Layer 4 of a small transformer language model trained on English Wikipedia (10 layers, counted from 0, width 128).
A neuron's activation on a vector x is SiLU(gate . x) times (in . x), where the dot is the dot product.

Input weights of the MLP neurons that the questions are about. A number n stands for (n - 128) times 0.0018.
n14 gate: 117, 126, 70, 103, 197, 175, 72, 86, 106, 110, 208, 134, 63, 98, 114, 82, 106, 157, 142, 140, 110, 115, 185, 174, 84, 199, 110, 121, 190, 208, 120, 53, 123, 131, 129, 171, 78, 141, 142, 187, 177, 151, 145, 145, 127, 61, 151, 169, 163, 136, 98, 72, 167, 68, 83, 145, 73, 104, 105, 182, 146, 94, 104, 111, 135, 115, 176, 151, 122, 112, 111, 115, 153, 182, 168, 90, 134, 152, 137, 100, 115, 98, 157, 130, 113, 112, 192, 108, 121, 126, 116, 172, 145, 195, 92, 122, 118, 117, 124, 93, 122, 169, 170, 98, 158, 112, 178, 155, 66, 53, 131, 178, 153, 109, 117, 159, 174, 106, 36, 72, 141, 90, 68, 141, 190, 164, 82, 95
n37 gate: 78, 103, 125, 140, 138, 93, 149, 50, 93, 92, 176, 76, 158, 133, 138, 138, 136, 138, 148, 95, 105, 148, 77, 93, 185, 178, 96, 70, 107, 86, 218, 121, 159, 162, 168, 105, 85, 49, 127, 145, 137, 128, 115, 160, 120, 152, 155, 154, 146, 131, 172, 105, 141, 141, 199, 169, 159, 79, 151, 116, 136, 81, 151, 121, 165, 108, 109, 117, 184, 152, 102, 165, 134, 130, 110, 118, 202, 138, 131, 176, 119, 188, 134, 154, 132, 105, 140, 110, 157, 95, 128, 86, 157, 135, 128, 124, 105, 170, 119, 136, 69, 99, 153, 127, 133, 113, 126, 146, 143, 139, 117, 146, 135, 142, 125, 174, 64, 106, 95, 118, 88, 83, 150, 93, 90, 129, 109, 111
n69 gate: 168, 151, 173, 145, 99, 159, 112, 150, 132, 134, 158, 131, 125, 188, 104, 147, 132, 157, 172, 116, 117, 124, 212, 150, 170, 98, 170, 152, 185, 82, 115, 132, 171, 149, 132, 141, 100, 111, 191, 100, 164, 69, 137, 112, 124, 163, 90, 152, 197, 132, 190, 151, 164, 49, 108, 140, 67, 79, 162, 125, 181, 113, 136, 196, 141, 146, 159, 129, 122, 142, 86, 126, 77, 136, 161, 135, 129, 96, 168, 100, 136, 163, 109, 138, 144, 161, 125, 55, 180, 86, 113, 164, 77, 117, 158, 107, 148, 88, 106, 127, 185, 129, 136, 79, 155, 81, 59, 206, 118, 165, 91, 200, 113, 129, 149, 139, 116, 128, 81, 119, 133, 115, 65, 117, 86, 178, 125, 102
n125 gate: 127, 137, 141, 140, 136, 114, 173, 180, 86, 113, 86, 95, 138, 116, 179, 131, 111, 128, 118, 98, 107, 171, 192, 149, 49, 215, 134, 176, 113, 117, 189, 171, 153, 96, 107, 87, 73, 173, 154, 133, 120, 150, 133, 56, 183, 131, 102, 134, 172, 78, 179, 168, 112, 184, 124, 107, 153, 173, 129, 145, 89, 104, 83, 152, 106, 92, 117, 152, 147, 127, 116, 101, 146, 128, 156, 160, 147, 103, 165, 119, 121, 130, 140, 114, 87, 125, 185, 159, 54, 102, 150, 181, 147, 99, 170, 169, 109, 140, 117, 151, 141, 69, 120, 212, 100, 183, 102, 142, 116, 83, 115, 155, 143, 83, 118, 126, 165, 165, 111, 166, 162, 133, 79, 66, 84, 134, 123, 76
n156 gate: 127, 135, 202, 87, 142, 122, 196, 101, 108, 192, 241, 147, 133, 118, 148, 115, 139, 174, 75, 122, 66, 122, 112, 119, 143, 131, 159, 102, 114, 118, 126, 118, 132, 152, 51, 135, 159, 143, 90, 81, 124, 137, 136, 129, 164, 127, 89, 102, 130, 143, 162, 83, 120, 115, 134, 100, 143, 172, 87, 145, 77, 158, 94, 94, 181, 167, 46, 65, 173, 108, 160, 142, 71, 116, 99, 184, 64, 101, 157, 120, 136, 88, 133, 93, 136, 107, 171, 90, 102, 132, 111, 132, 120, 135, 87, 128, 83, 133, 97, 100, 161, 133, 165, 174, 163, 58, 144, 159, 121, 125, 119, 155, 114, 157, 187, 154, 120, 120, 93, 158, 81, 126, 87, 130, 188, 191, 184, 109
n14 in: 154, 127, 126, 113, 68, 125, 180, 106, 65, 171, 128, 99, 75, 114, 145, 118, 125, 114, 76, 131, 186, 115, 78, 154, 142, 96, 124, 116, 55, 130, 118, 129, 141, 81, 129, 84, 131, 88, 133, 195, 126, 120, 175, 173, 54, 201, 116, 84, 137, 136, 124, 140, 85, 136, 123, 176, 135, 171, 99, 149, 124, 136, 128, 156, 149, 135, 61, 156, 62, 191, 133, 182, 124, 163, 147, 122, 101, 176, 78, 172, 100, 135, 105, 117, 132, 98, 68, 73, 98, 213, 150, 81, 128, 138, 108, 111, 126, 150, 111, 153, 143, 184, 141, 104, 100, 150, 117, 56, 92, 104, 157, 134, 57, 162, 89, 187, 133, 80, 37, 85, 89, 67, 140, 111, 190, 94, 109, 167
n37 in: 156, 105, 68, 145, 108, 172, 136, 125, 47, 166, 94, 66, 80, 173, 171, 151, 160, 159, 169, 102, 118, 108, 103, 133, 108, 174, 148, 154, 76, 148, 112, 102, 60, 98, 170, 123, 97, 178, 135, 102, 166, 105, 127, 139, 133, 119, 132, 59, 140, 54, 111, 132, 142, 124, 73, 145, 161, 163, 118, 140, 106, 198, 128, 145, 119, 97, 94, 106, 143, 108, 147, 178, 121, 155, 167, 105, 107, 107, 140, 112, 128, 154, 131, 123, 120, 100, 158, 117, 102, 103, 115, 113, 94, 101, 160, 122, 165, 195, 114, 170, 171, 149, 124, 93, 87, 117, 100, 125, 174, 102, 136, 131, 135, 120, 155, 144, 129, 105, 105, 143, 144, 106, 184, 70, 156, 98, 193, 154
n69 in: 131, 129, 162, 87, 106, 164, 121, 163, 107, 99, 72, 158, 105, 134, 143, 135, 152, 149, 97, 168, 151, 111, 198, 131, 125, 147, 122, 68, 166, 162, 120, 141, 176, 168, 83, 133, 114, 191, 118, 144, 189, 136, 192, 154, 75, 92, 140, 123, 131, 98, 192, 70, 105, 161, 145, 168, 122, 112, 151, 145, 212, 69, 136, 101, 191, 86, 170, 178, 107, 130, 130, 150, 198, 92, 157, 102, 132, 108, 113, 149, 118, 170, 90, 177, 135, 170, 173, 127, 78, 180, 88, 148, 140, 134, 116, 140, 170, 108, 110, 176, 248, 196, 110, 104, 139, 177, 206, 117, 150, 151, 149, 74, 116, 180, 155, 186, 134, 102, 105, 89, 160, 115, 107, 123, 118, 158, 99, 186
n125 in: 122, 142, 164, 112, 116, 123, 104, 162, 115, 98, 101, 141, 148, 212, 75, 70, 87, 140, 129, 130, 130, 153, 113, 116, 127, 75, 160, 77, 123, 83, 89, 96, 141, 169, 123, 130, 125, 146, 187, 123, 130, 125, 125, 103, 85, 99, 134, 165, 175, 190, 159, 113, 147, 113, 155, 171, 78, 51, 110, 92, 180, 110, 137, 70, 176, 183, 151, 127, 141, 116, 119, 88, 91, 147, 216, 41, 127, 185, 118, 148, 139, 156, 131, 142, 73, 89, 97, 113, 130, 160, 110, 82, 118, 151, 119, 93, 145, 114, 168, 197, 182, 161, 141, 172, 152, 123, 155, 126, 95, 115, 156, 178, 106, 91, 124, 161, 94, 104, 90, 135, 150, 83, 163, 130, 115, 66, 53, 69
n156 in: 106, 132, 148, 127, 153, 122, 182, 165, 205, 141, 83, 139, 139, 96, 141, 179, 188, 155, 106, 119, 87, 48, 114, 170, 177, 171, 180, 135, 106, 138, 86, 150, 110, 154, 110, 141, 149, 147, 99, 173, 156, 78, 38, 146, 109, 217, 111, 93, 118, 128, 121, 146, 100, 149, 127, 158, 111, 132, 132, 89, 112, 101, 107, 97, 78, 163, 112, 102, 159, 97, 108, 126, 125, 49, 70, 158, 126, 129, 75, 145, 66, 123, 135, 127, 130, 125, 116, 89, 160, 140, 172, 128, 119, 175, 115, 118, 94, 151, 198, 188, 144, 153, 93, 94, 197, 113, 129, 155, 130, 100, 130, 156, 132, 121, 88, 164, 163, 98, 165, 107, 92, 125, 148, 195, 205, 174, 88, 163

Each question shows a token from some text and the vector x that enters the MLP there. A number n stands for (n - 128) times 0.035.

",": 96, 146, 148, 181, 149, 157, 135, 71, 144, 112, 140, 111, 126, 131, 149, 157, 170, 116, 147, 147, 159, 102, 133, 163, 76, 173, 94, 139, 109, 118, 131, 157, 141, 99, 149, 98, 139, 162, 116, 132, 135, 100, 60, 129, 90, 120, 133, 157, 122, 151, 149, 125, 151, 176, 103, 121, 82, 172, 105, 109, 131, 143, 168, 134, 170, 139, 107, 133, 122, 137, 115, 162, 199, 107, 70, 159, 101, 150, 108, 123, 134, 171, 152, 142, 177, 99, 116, 122, 125, 131, 115, 99, 151, 90, 157, 94, 134, 125, 111, 123, 107, 149, 154, 189, 151, 105, 118, 146, 135, 157, 162, 153, 180, 130, 121, 110, 139, 157, 100, 129, 139, 98, 108, 106, 123, 161, 115, 149
Which neuron lights up most? n37

"en": 99, 111, 122, 143, 170, 120, 96, 132, 106, 132, 155, 93, 141, 101, 165, 186, 171, 148, 149, 139, 131, 111, 95, 120, 101, 153, 154, 160, 126, 143, 133, 97, 122, 132, 99, 141, 165, 143, 131, 160, 100, 90, 126, 128, 139, 116, 190, 100, 127, 177, 98, 111, 143, 157, 139, 126, 165, 83, 126, 96, 137, 118, 123, 146, 186, 170, 154, 154, 169, 83, 125, 144, 235, 134, 132, 115, 111, 132, 92, 150, 173, 129, 129, 124, 88, 143, 106, 165, 117, 122, 92, 151, 131, 128, 134, 115, 183, 173, 162, 140, 131, 171, 136, 148, 124, 161, 91, 111, 93, 84, 159, 142, 123, 113, 145, 101, 97, 122, 110, 90, 151, 150, 139, 106, 124, 97, 163, 161
Which neuron lights up most? n37

" ": 132, 126, 158, 160, 190, 151, 114, 132, 144, 132, 156, 86, 146, 169, 119, 112, 138, 95, 125, 134, 157, 137, 135, 163, 111, 115, 152, 144, 183, 96, 122, 120, 137, 137, 98, 148, 139, 82, 87, 151, 151, 125, 95, 125, 80, 138, 130, 118, 129, 125, 157, 102, 123, 128, 116, 179, 107, 138, 99, 30, 195, 159, 124, 132, 114, 138, 94, 144, 143, 101, 147, 113, 225, 132, 137, 115, 143, 135, 138, 105, 121, 125, 110, 129, 137, 105, 135, 133, 142, 110, 122, 142, 136, 134, 143, 120, 106, 127, 104, 140, 128, 123, 156, 108, 128, 127, 133, 140, 65, 133, 119, 127, 122, 168, 99, 154, 148, 133, 126, 138, 160, 148, 94, 149, 111, 125, 120, 139
Which neuron lights up most? n69

"v": 168, 110, 131, 93, 129, 182, 107, 110, 102, 138, 124, 93, 141, 139, 170, 99, 114, 164, 111, 119, 166, 122, 100, 101, 152, 109, 114, 144, 142, 172, 175, 126, 135, 113, 127, 102, 150, 113, 114, 170, 80, 88, 102, 158, 151, 118, 138, 102, 124, 86, 139, 131, 155, 126, 137, 97, 83, 142, 117, 151, 138, 147, 136, 112, 128, 91, 118, 186, 134, 132, 106, 141, 221, 120, 191, 123, 147, 132, 82, 116, 113, 136, 169, 139, 143, 110, 150, 115, 145, 135, 176, 116, 110, 142, 136, 179, 105, 150, 130, 137, 140, 152, 122, 138, 120, 130, 142, 84, 186, 117, 97, 145, 125, 115, 118, 132, 199, 104, 130, 117, 93, 148, 185, 140, 127, 135, 170, 164
Which three neurons fire most, strongest first? n14, n37, n125

"as": 134, 166, 111, 135, 137, 169, 125, 153, 126, 106, 72, 127, 102, 152, 128, 120, 165, 136, 150, 147, 83, 118, 101, 141, 124, 150, 131, 152, 112, 137, 160, 108, 122, 196, 165, 87, 182, 98, 104, 89, 168, 103, 113, 132, 127, 181, 137, 85, 132, 120, 144, 82, 116, 164, 87, 126, 150, 131, 97, 128, 142, 175, 138, 146, 97, 133, 96, 162, 79, 145, 183, 144, 189, 130, 81, 148, 138, 114, 105, 131, 135, 84, 140, 75, 41, 141, 126, 123, 143, 119, 131, 159, 125, 103, 129, 123, 142, 90, 107, 154, 110, 154, 112, 106, 166, 154, 139, 93, 149, 138, 178, 141, 90, 104, 155, 122, 97, 117, 122, 136, 128, 125, 100, 129, 152, 117, 136, 165
Which neuron lights up most? n125

"h": 111, 152, 113, 144, 167, 116, 187, 102, 149, 123, 123, 98, 99, 150, 61, 75, 159, 165, 129, 129, 129, 161, 125, 135, 183, 139, 152, 117, 170, 131, 166, 125, 143, 116, 145, 130, 101, 127, 132, 121, 125, 201, 142, 118, 87, 169, 131, 123, 121, 74, 131, 129, 156, 134, 122, 156, 151, 107, 113, 149, 124, 163, 133, 158, 97, 113, 183, 101, 104, 141, 127, 149, 178, 134, 91, 134, 168, 154, 177, 153, 103, 172, 175, 105, 91, 112, 133, 159, 152, 143, 115, 171, 121, 99, 145, 108, 91, 116, 123, 166, 94, 143, 121, 118, 173, 140, 182, 77, 151, 185, 198, 145, 102, 141, 151, 132, 119, 112, 87, 101, 125, 117, 89, 135, 117, 152, 120, 147
Which neuron lights up most? n14

" c": 142, 149, 106, 101, 122, 126, 126, 110, 125, 134, 142, 119, 123, 146, 138, 138, 163, 132, 129, 131, 141, 54, 117, 106, 107, 101, 177, 121, 142, 118, 80, 81, 106, 107, 107, 136, 159, 90, 162, 152, 173, 106, 96, 106, 137, 208, 120, 106, 120, 109, 109, 99, 122, 181, 125, 164, 125, 95, 142, 91, 138, 99, 121, 83, 154, 147, 102, 138, 89, 174, 110, 124, 173, 147, 156, 144, 87, 166, 133, 149, 114, 107, 135, 103, 149, 111, 107, 125, 147, 112, 94, 124, 161, 122, 118, 129, 116, 112, 117, 75, 172, 149, 88, 137, 125, 112, 134, 168, 138, 169, 173, 157, 95, 195, 112, 76, 167, 104, 119, 168, 118, 144, 131, 143, 89, 137, 126, 124
The two highest activations, in order: n156, n69

"p": 94, 148, 111, 101, 104, 143, 142, 117, 173, 177, 103, 91, 186, 118, 98, 138, 115, 120, 113, 124, 115, 144, 87, 96, 111, 111, 139, 140, 55, 154, 109, 110, 109, 147, 79, 126, 182, 111, 126, 146, 115, 159, 106, 139, 61, 136, 130, 187, 145, 94, 118, 133, 111, 150, 159, 153, 142, 129, 129, 140, 87, 140, 118, 177, 94, 187, 74, 131, 116, 163, 90, 63, 162, 123, 138, 117, 80, 77, 101, 156, 114, 90, 127, 127, 109, 124, 53, 87, 123, 121, 102, 111, 121, 84, 109, 102, 132, 103, 128, 108, 122, 104, 159, 144, 172, 91, 103, 107, 131, 155, 142, 132, 118, 159, 118, 135, 149, 111, 111, 88, 111, 147, 140, 162, 122, 116, 145, 134
The two highest activations, in order: n156, n69

"ect": 119, 125, 140, 105, 88, 188, 169, 96, 131, 148, 133, 90, 98, 182, 90, 128, 63, 145, 163, 143, 198, 176, 104, 143, 117, 142, 118, 154, 191, 160, 150, 136, 141, 122, 128, 144, 164, 139, 144, 145, 109, 134, 115, 131, 108, 145, 149, 141, 108, 110, 89, 146, 148, 119, 118, 122, 122, 129, 155, 88, 94, 165, 170, 126, 126, 159, 112, 142, 105, 150, 137, 100, 185, 139, 110, 96, 132, 172, 109, 85, 82, 109, 171, 141, 112, 178, 171, 168, 164, 123, 105, 157, 146, 140, 143, 104, 109, 104, 171, 122, 53, 136, 134, 92, 95, 131, 94, 132, 101, 113, 136, 117, 130, 124, 123, 137, 179, 125, 148, 120, 137, 156, 109, 128, 155, 93, 101, 125
Which three neurons fire most, strongest first? n69, n156, n37

"oc": 126, 156, 115, 89, 99, 92, 121, 168, 149, 96, 132, 102, 118, 151, 65, 136, 156, 161, 111, 107, 102, 95, 100, 118, 87, 109, 134, 177, 108, 133, 188, 143, 150, 174, 177, 116, 164, 116, 172, 147, 146, 103, 143, 151, 89, 140, 147, 104, 119, 120, 113, 123, 154, 164, 132, 135, 179, 120, 127, 131, 118, 129, 88, 124, 117, 163, 91, 137, 87, 143, 161, 112, 158, 152, 113, 141, 139, 138, 104, 133, 148, 65, 127, 87, 143, 141, 118, 123, 108, 119, 135, 141, 164, 153, 118, 130, 17, 121, 95, 162, 41, 121, 100, 146, 116, 111, 89, 152, 99, 142, 205, 131, 99, 165, 100, 134, 113, 113, 105, 152, 121, 133, 137, 118, 128, 139, 113, 145
The most active neuron and its activation: n69, at about 0.33

"il": 111, 140, 139, 145, 102, 130, 197, 136, 149, 164, 114, 135, 120, 127, 163, 108, 144, 95, 160, 119, 151, 150, 99, 125, 88, 133, 113, 112, 156, 139, 126, 171, 187, 136, 124, 126, 114, 100, 163, 92, 80, 156, 142, 83, 77, 126, 75, 128, 160, 104, 129, 118, 178, 131, 154, 144, 100, 117, 141, 116, 111, 113, 163, 101, 114, 105, 87, 143, 106, 142, 71, 106, 136, 156, 162, 107, 138, 100, 170, 115, 130, 151, 90, 120, 71, 168, 113, 95, 68, 152, 131, 104, 134, 145, 138, 156, 131, 86, 183, 178, 163, 169, 146, 135, 92, 115, 120, 152, 60, 139, 155, 101, 113, 109, 143, 176, 167, 166, 113, 117, 140, 86, 135, 113, 94, 123, 130, 158
The most active neuron and its activation: n125, at about 1.7

"al": 153, 117, 144, 114, 134, 113, 81, 110, 103, 128, 146, 122, 84, 123, 143, 91, 178, 104, 211, 110, 168, 170, 126, 132, 132, 92, 100, 193, 154, 177, 104, 158, 117, 165, 134, 148, 116, 92, 151, 146, 152, 124, 135, 125, 118, 145, 85, 183, 85, 130, 92, 114, 144, 150, 81, 99, 111, 138, 127, 109, 121, 114, 188, 136, 149, 121, 135, 123, 138, 150, 157, 134, 132, 160, 163, 123, 119, 137, 183, 146, 130, 150, 154, 128, 122, 129, 150, 105, 120, 148, 146, 172, 117, 183, 129, 109, 77, 137, 151, 88, 107, 167, 116, 144, 69, 142, 144, 76, 163, 93, 151, 145, 104, 118, 90, 104, 133, 119, 77, 114, 138, 153, 113, 157, 129, 122, 169, 165
Which neuron lights up most? n14

"l": 178, 92, 142, 120, 145, 156, 136, 133, 91, 169, 90, 61, 106, 58, 83, 107, 113, 121, 177, 88, 97, 89, 103, 129, 100, 145, 185, 175, 114, 130, 160, 156, 127, 103, 111, 95, 117, 146, 128, 120, 92, 176, 122, 114, 121, 124, 135, 176, 149, 120, 134, 146, 127, 167, 74, 143, 98, 121, 126, 100, 97, 166, 127, 128, 132, 143, 149, 154, 159, 118, 96, 123, 183, 129, 112, 129, 149, 135, 133, 82, 137, 123, 167, 142, 117, 142, 132, 154, 129, 178, 177, 142, 113, 150, 120, 106, 92, 138, 175, 84, 139, 132, 102, 142, 142, 127, 62, 121, 161, 146, 165, 103, 85, 107, 168, 130, 133, 108, 147, 117, 134, 147, 171, 153, 117, 130, 136, 119
The two highest activations, in order: n69, n14

"or": 143, 159, 133, 128, 89, 95, 134, 202, 132, 125, 59, 113, 152, 119, 97, 186, 168, 126, 134, 117, 136, 154, 123, 128, 105, 143, 101, 209, 185, 138, 149, 163, 129, 106, 155, 97, 153, 142, 171, 96, 156, 131, 147, 81, 128, 109, 156, 185, 125, 138, 126, 132, 175, 134, 137, 131, 112, 133, 156, 122, 145, 125, 137, 111, 146, 108, 182, 146, 125, 151, 98, 101, 205, 132, 143, 96, 124, 98, 145, 128, 99, 144, 101, 109, 111, 159, 150, 123, 165, 110, 124, 186, 71, 154, 139, 113, 102, 138, 135, 116, 89, 143, 103, 123, 125, 124, 59, 140, 104, 103, 143, 144, 135, 121, 128, 86, 172, 140, 96, 108, 138, 128, 93, 161, 117, 107, 107, 160
Which neuron lights up most? n69

" it": 99, 175, 122, 133, 125, 158, 152, 186, 196, 136, 156, 120, 143, 133, 91, 89, 109, 83, 133, 161, 131, 139, 142, 93, 128, 134, 133, 146, 109, 103, 170, 60, 108, 168, 101, 176, 176, 149, 194, 162, 140, 153, 137, 98, 178, 122, 119, 95, 123, 116, 163, 159, 104, 138, 123, 152, 149, 128, 134, 97, 162, 90, 144, 194, 142, 135, 151, 149, 134, 141, 148, 105, 159, 144, 99, 117, 137, 126, 86, 112, 88, 151, 159, 126, 107, 138, 124, 159, 115, 171, 135, 130, 144, 81, 178, 108, 118, 66, 156, 119, 100, 131, 157, 97, 104, 131, 144, 124, 103, 127, 145, 174, 128, 162, 99, 116, 120, 143, 148, 161, 98, 154, 134, 124, 108, 135, 111, 132
Which neuron lights up most? n37

" l": 140, 118, 128, 156, 150, 182, 133, 135, 108, 136, 87, 100, 71, 140, 106, 99, 123, 139, 185, 128, 165, 93, 114, 106, 119, 147, 131, 125, 143, 139, 139, 104, 138, 121, 91, 188, 129, 75, 136, 124, 144, 110, 117, 171, 123, 128, 139, 79, 160, 122, 146, 100, 90, 148, 121, 182, 104, 154, 146, 81, 131, 132, 88, 113, 129, 189, 111, 83, 128, 163, 94, 109, 192, 125, 155, 143, 87, 139, 166, 125, 136, 112, 102, 103, 175, 137, 148, 110, 104, 141, 161, 108, 134, 154, 127, 140, 102, 161, 128, 111, 133, 138, 81, 161, 128, 145, 117, 150, 152, 166, 159, 157, 101, 126, 135, 180, 151, 117, 118, 185, 135, 153, 134, 138, 108, 141, 125, 139
The most active neuron and its activation: n156, at about 0.16

" de": 130, 120, 154, 141, 159, 127, 128, 135, 110, 122, 150, 117, 134, 111, 108, 127, 143, 104, 173, 155, 205, 84, 114, 123, 127, 127, 104, 157, 139, 93, 161, 68, 154, 134, 106, 177, 130, 112, 124, 112, 212, 42, 103, 162, 158, 127, 141, 125, 149, 131, 194, 144, 160, 158, 152, 129, 118, 147, 165, 132, 134, 105, 143, 120, 152, 156, 159, 96, 138, 122, 93, 167, 197, 175, 194, 127, 116, 161, 106, 148, 145, 100, 112, 145, 148, 143, 135, 121, 112, 129, 100, 167, 126, 170, 154, 105, 106, 108, 133, 39, 129, 152, 122, 125, 118, 114, 129, 154, 168, 158, 110, 124, 111, 103, 99, 155, 157, 132, 129, 135, 115, 149, 133, 148, 131, 124, 122, 159
Which neuron lights up most? n69

" w": 139, 142, 128, 147, 103, 147, 122, 136, 114, 154, 95, 63, 148, 138, 132, 96, 160, 55, 146, 128, 129, 155, 152, 133, 105, 124, 117, 144, 147, 114, 86, 60, 113, 115, 117, 156, 131, 117, 182, 127, 136, 138, 111, 144, 161, 164, 100, 98, 136, 119, 152, 128, 120, 147, 108, 142, 123, 108, 152, 64, 142, 138, 131, 138, 149, 164, 117, 138, 107, 159, 110, 113, 164, 120, 153, 112, 113, 180, 131, 113, 136, 135, 139, 124, 133, 174, 82, 157, 190, 150, 135, 79, 151, 105, 152, 142, 124, 134, 113, 82, 137, 106, 64, 138, 134, 145, 119, 181, 76, 161, 148, 154, 117, 145, 155, 105, 142, 97, 109, 145, 96, 158, 128, 162, 52, 161, 125, 141
Which neuron lights up most? n156

" P": 111, 133, 138, 128, 169, 147, 106, 114, 134, 135, 145, 99, 130, 125, 110, 129, 197, 130, 139, 95, 124, 117, 119, 137, 88, 99, 182, 127, 131, 137, 118, 124, 99, 140, 114, 150, 101, 80, 133, 168, 135, 112, 110, 95, 115, 176, 140, 132, 151, 128, 117, 97, 133, 218, 138, 213, 120, 137, 111, 141, 143, 135, 134, 118, 127, 114, 108, 123, 131, 132, 132, 96, 197, 109, 192, 114, 122, 126, 142, 119, 139, 108, 158, 153, 132, 115, 125, 127, 149, 132, 105, 126, 130, 140, 171, 99, 134, 118, 108, 112, 88, 103, 82, 116, 142, 131, 141, 128, 172, 182, 129, 144, 130, 143, 135, 155, 160, 116, 127, 148, 140, 99, 95, 122, 101, 148, 116, 138
Which neuron lights up most? n69

" G": 134, 155, 142, 163, 126, 212, 138, 109, 124, 141, 143, 89, 161, 113, 113, 130, 209, 114, 168, 126, 138, 134, 126, 128, 104, 83, 140, 120, 109, 118, 96, 134, 122, 143, 138, 116, 124, 107, 132, 149, 145, 132, 92, 140, 143, 137, 123, 95, 126, 126, 114, 123, 113, 177, 126, 117, 145, 69, 97, 104, 146, 77, 132, 59, 101, 128, 125, 123, 101, 131, 82, 75, 172, 147, 157, 134, 146, 158, 159, 124, 78, 101, 127, 133, 119, 141, 130, 117, 134, 149, 39, 97, 130, 106, 162, 89, 157, 68, 148, 138, 94, 105, 77, 127, 151, 117, 96, 131, 160, 183, 143, 148, 123, 127, 127, 126, 147, 122, 146, 138, 100, 103, 121, 97, 127, 106, 130, 139
The most active neuron and its activation: n14, at about 0.053

"16": 129, 142, 132, 86, 149, 141, 147, 162, 72, 149, 128, 151, 129, 137, 143, 155, 84, 142, 160, 83, 165, 109, 110, 134, 156, 123, 97, 130, 151, 143, 130, 157, 142, 125, 96, 218, 159, 125, 162, 107, 121, 182, 79, 99, 144, 169, 144, 115, 101, 144, 98, 153, 80, 127, 95, 110, 140, 112, 92, 97, 143, 162, 136, 148, 111, 143, 106, 116, 134, 121, 96, 114, 165, 97, 123, 154, 167, 101, 135, 126, 142, 157, 103, 162, 140, 160, 155, 191, 151, 115, 152, 86, 99, 108, 137, 144, 115, 131, 76, 115, 99, 114, 114, 105, 88, 140, 131, 130, 138, 114, 170, 124, 97, 218, 90, 138, 150, 152, 150, 119, 153, 134, 133, 147, 108, 160, 83, 145
Which three neurons fire most, strongest first? n14, n37, n125

"A": 127, 105, 130, 91, 58, 156, 136, 151, 145, 117, 137, 105, 138, 154, 81, 107, 150, 126, 182, 84, 97, 146, 111, 163, 136, 122, 149, 84, 148, 115, 145, 175, 113, 92, 131, 139, 122, 111, 159, 89, 156, 132, 121, 135, 191, 111, 95, 125, 93, 149, 119, 120, 138, 169, 92, 112, 155, 86, 140, 151, 115, 140, 127, 137, 162, 192, 107, 143, 117, 111, 118, 149, 176, 113, 79, 115, 117, 158, 105, 121, 68, 110, 138, 155, 126, 115, 90, 111, 149, 68, 131, 136, 99, 99, 130, 78, 143, 145, 129, 116, 84, 117, 144, 141, 82, 143, 184, 71, 124, 150, 171, 99, 136, 130, 137, 100, 133, 130, 123, 101, 105, 86, 116, 154, 135, 73, 141, 137
The most active neuron and its activation: n69, at about 0.16

" s": 113, 161, 135, 122, 123, 183, 130, 140, 97, 143, 118, 82, 137, 144, 108, 107, 154, 76, 89, 154, 170, 118, 138, 118, 127, 116, 153, 180, 123, 102, 122, 135, 113, 124, 95, 206, 152, 78, 154, 193, 159, 131, 155, 138, 117, 179, 125, 144, 115, 144, 148, 93, 110, 114, 113, 131, 156, 134, 130, 99, 139, 136, 113, 129, 152, 179, 126, 128, 140, 122, 132, 145, 142, 123, 146, 125, 170, 151, 109, 152, 104, 135, 133, 115, 120, 151, 122, 111, 125, 120, 143, 136, 137, 106, 148, 115, 121, 115, 109, 156, 151, 116, 61, 113, 110, 111, 118, 190, 93, 214, 168, 139, 113, 144, 162, 161, 163, 109, 126, 141, 97, 114, 107, 141, 75, 159, 142, 162
The most active neuron and its activation: n69, at about 1.2

" o": 151, 136, 190, 144, 146, 139, 151, 175, 156, 120, 165, 127, 143, 179, 97, 99, 115, 88, 128, 133, 168, 40, 98, 81, 170, 155, 112, 158, 174, 156, 118, 51, 125, 97, 126, 182, 112, 78, 159, 165, 147, 91, 128, 93, 105, 136, 141, 124, 159, 143, 130, 142, 85, 150, 116, 153, 121, 157, 120, 136, 150, 108, 160, 153, 135, 167, 102, 110, 126, 144, 144, 169, 182, 122, 95, 98, 128, 123, 132, 123, 116, 145, 135, 110, 134, 144, 122, 122, 128, 165, 159, 88, 120, 129, 151, 138, 108, 137, 97, 74, 127, 97, 149, 126, 139, 135, 173, 175, 147, 150, 149, 120, 87, 116, 101, 85, 143, 131, 92, 140, 155, 124, 123, 76, 135, 74, 118, 144
The two highest activations, in order: n14, n156

" m": 101, 148, 97, 140, 146, 142, 125, 99, 155, 118, 95, 99, 114, 154, 153, 138, 172, 102, 131, 62, 200, 68, 108, 127, 127, 149, 191, 116, 83, 131, 135, 74, 104, 90, 110, 166, 138, 79, 152, 138, 156, 147, 106, 113, 130, 155, 122, 101, 133, 121, 138, 112, 140, 179, 102, 157, 140, 139, 168, 101, 153, 146, 148, 135, 143, 181, 99, 152, 125, 146, 172, 142, 199, 131, 172, 128, 79, 135, 143, 137, 131, 126, 141, 129, 158, 145, 152, 128, 124, 124, 145, 153, 168, 111, 117, 155, 130, 99, 75, 135, 156, 122, 71, 141, 170, 135, 146, 151, 133, 129, 135, 135, 98, 134, 108, 121, 141, 126, 137, 119, 106, 141, 142, 145, 98, 151, 110, 142
Which neuron lights up most? n125

"ct": 120, 149, 115, 119, 41, 171, 129, 101, 155, 158, 108, 105, 143, 174, 103, 142, 95, 174, 152, 150, 194, 140, 103, 142, 43, 112, 97, 162, 136, 161, 118, 106, 125, 143, 138, 124, 167, 119, 117, 96, 113, 104, 135, 136, 76, 135, 135, 144, 123, 88, 116, 123, 100, 129, 152, 144, 139, 159, 144, 135, 89, 186, 136, 125, 99, 155, 124, 150, 109, 155, 89, 135, 177, 143, 111, 102, 86, 75, 127, 128, 128, 41, 145, 153, 100, 131, 125, 123, 100, 149, 127, 117, 114, 133, 118, 84, 112, 82, 177, 131, 117, 135, 151, 104, 145, 156, 151, 173, 94, 127, 149, 137, 133, 162, 118, 146, 154, 136, 165, 107, 135, 152, 91, 153, 132, 105, 93, 146
Which neuron lights up most? n14

" d": 126, 138, 122, 168, 129, 118, 109, 113, 118, 138, 116, 18, 117, 133, 103, 116, 159, 101, 101, 134, 155, 131, 97, 173, 129, 166, 147, 143, 129, 151, 149, 62, 142, 92, 140, 162, 170, 80, 151, 146, 172, 120, 98, 132, 108, 135, 195, 105, 135, 147, 146, 110, 105, 113, 114, 160, 134, 123, 139, 127, 150, 83, 150, 123, 145, 184, 103, 110, 138, 67, 111, 146, 178, 150, 173, 121, 91, 152, 159, 131, 134, 140, 94, 130, 133, 85, 137, 121, 115, 147, 113, 137, 123, 150, 145, 143, 145, 139, 133, 127, 124, 115, 98, 112, 89, 146, 125, 143, 120, 178, 129, 126, 95, 126, 105, 112, 134, 113, 145, 181, 107, 123, 150, 115, 65, 163, 109, 156
Which neuron lights up most? n37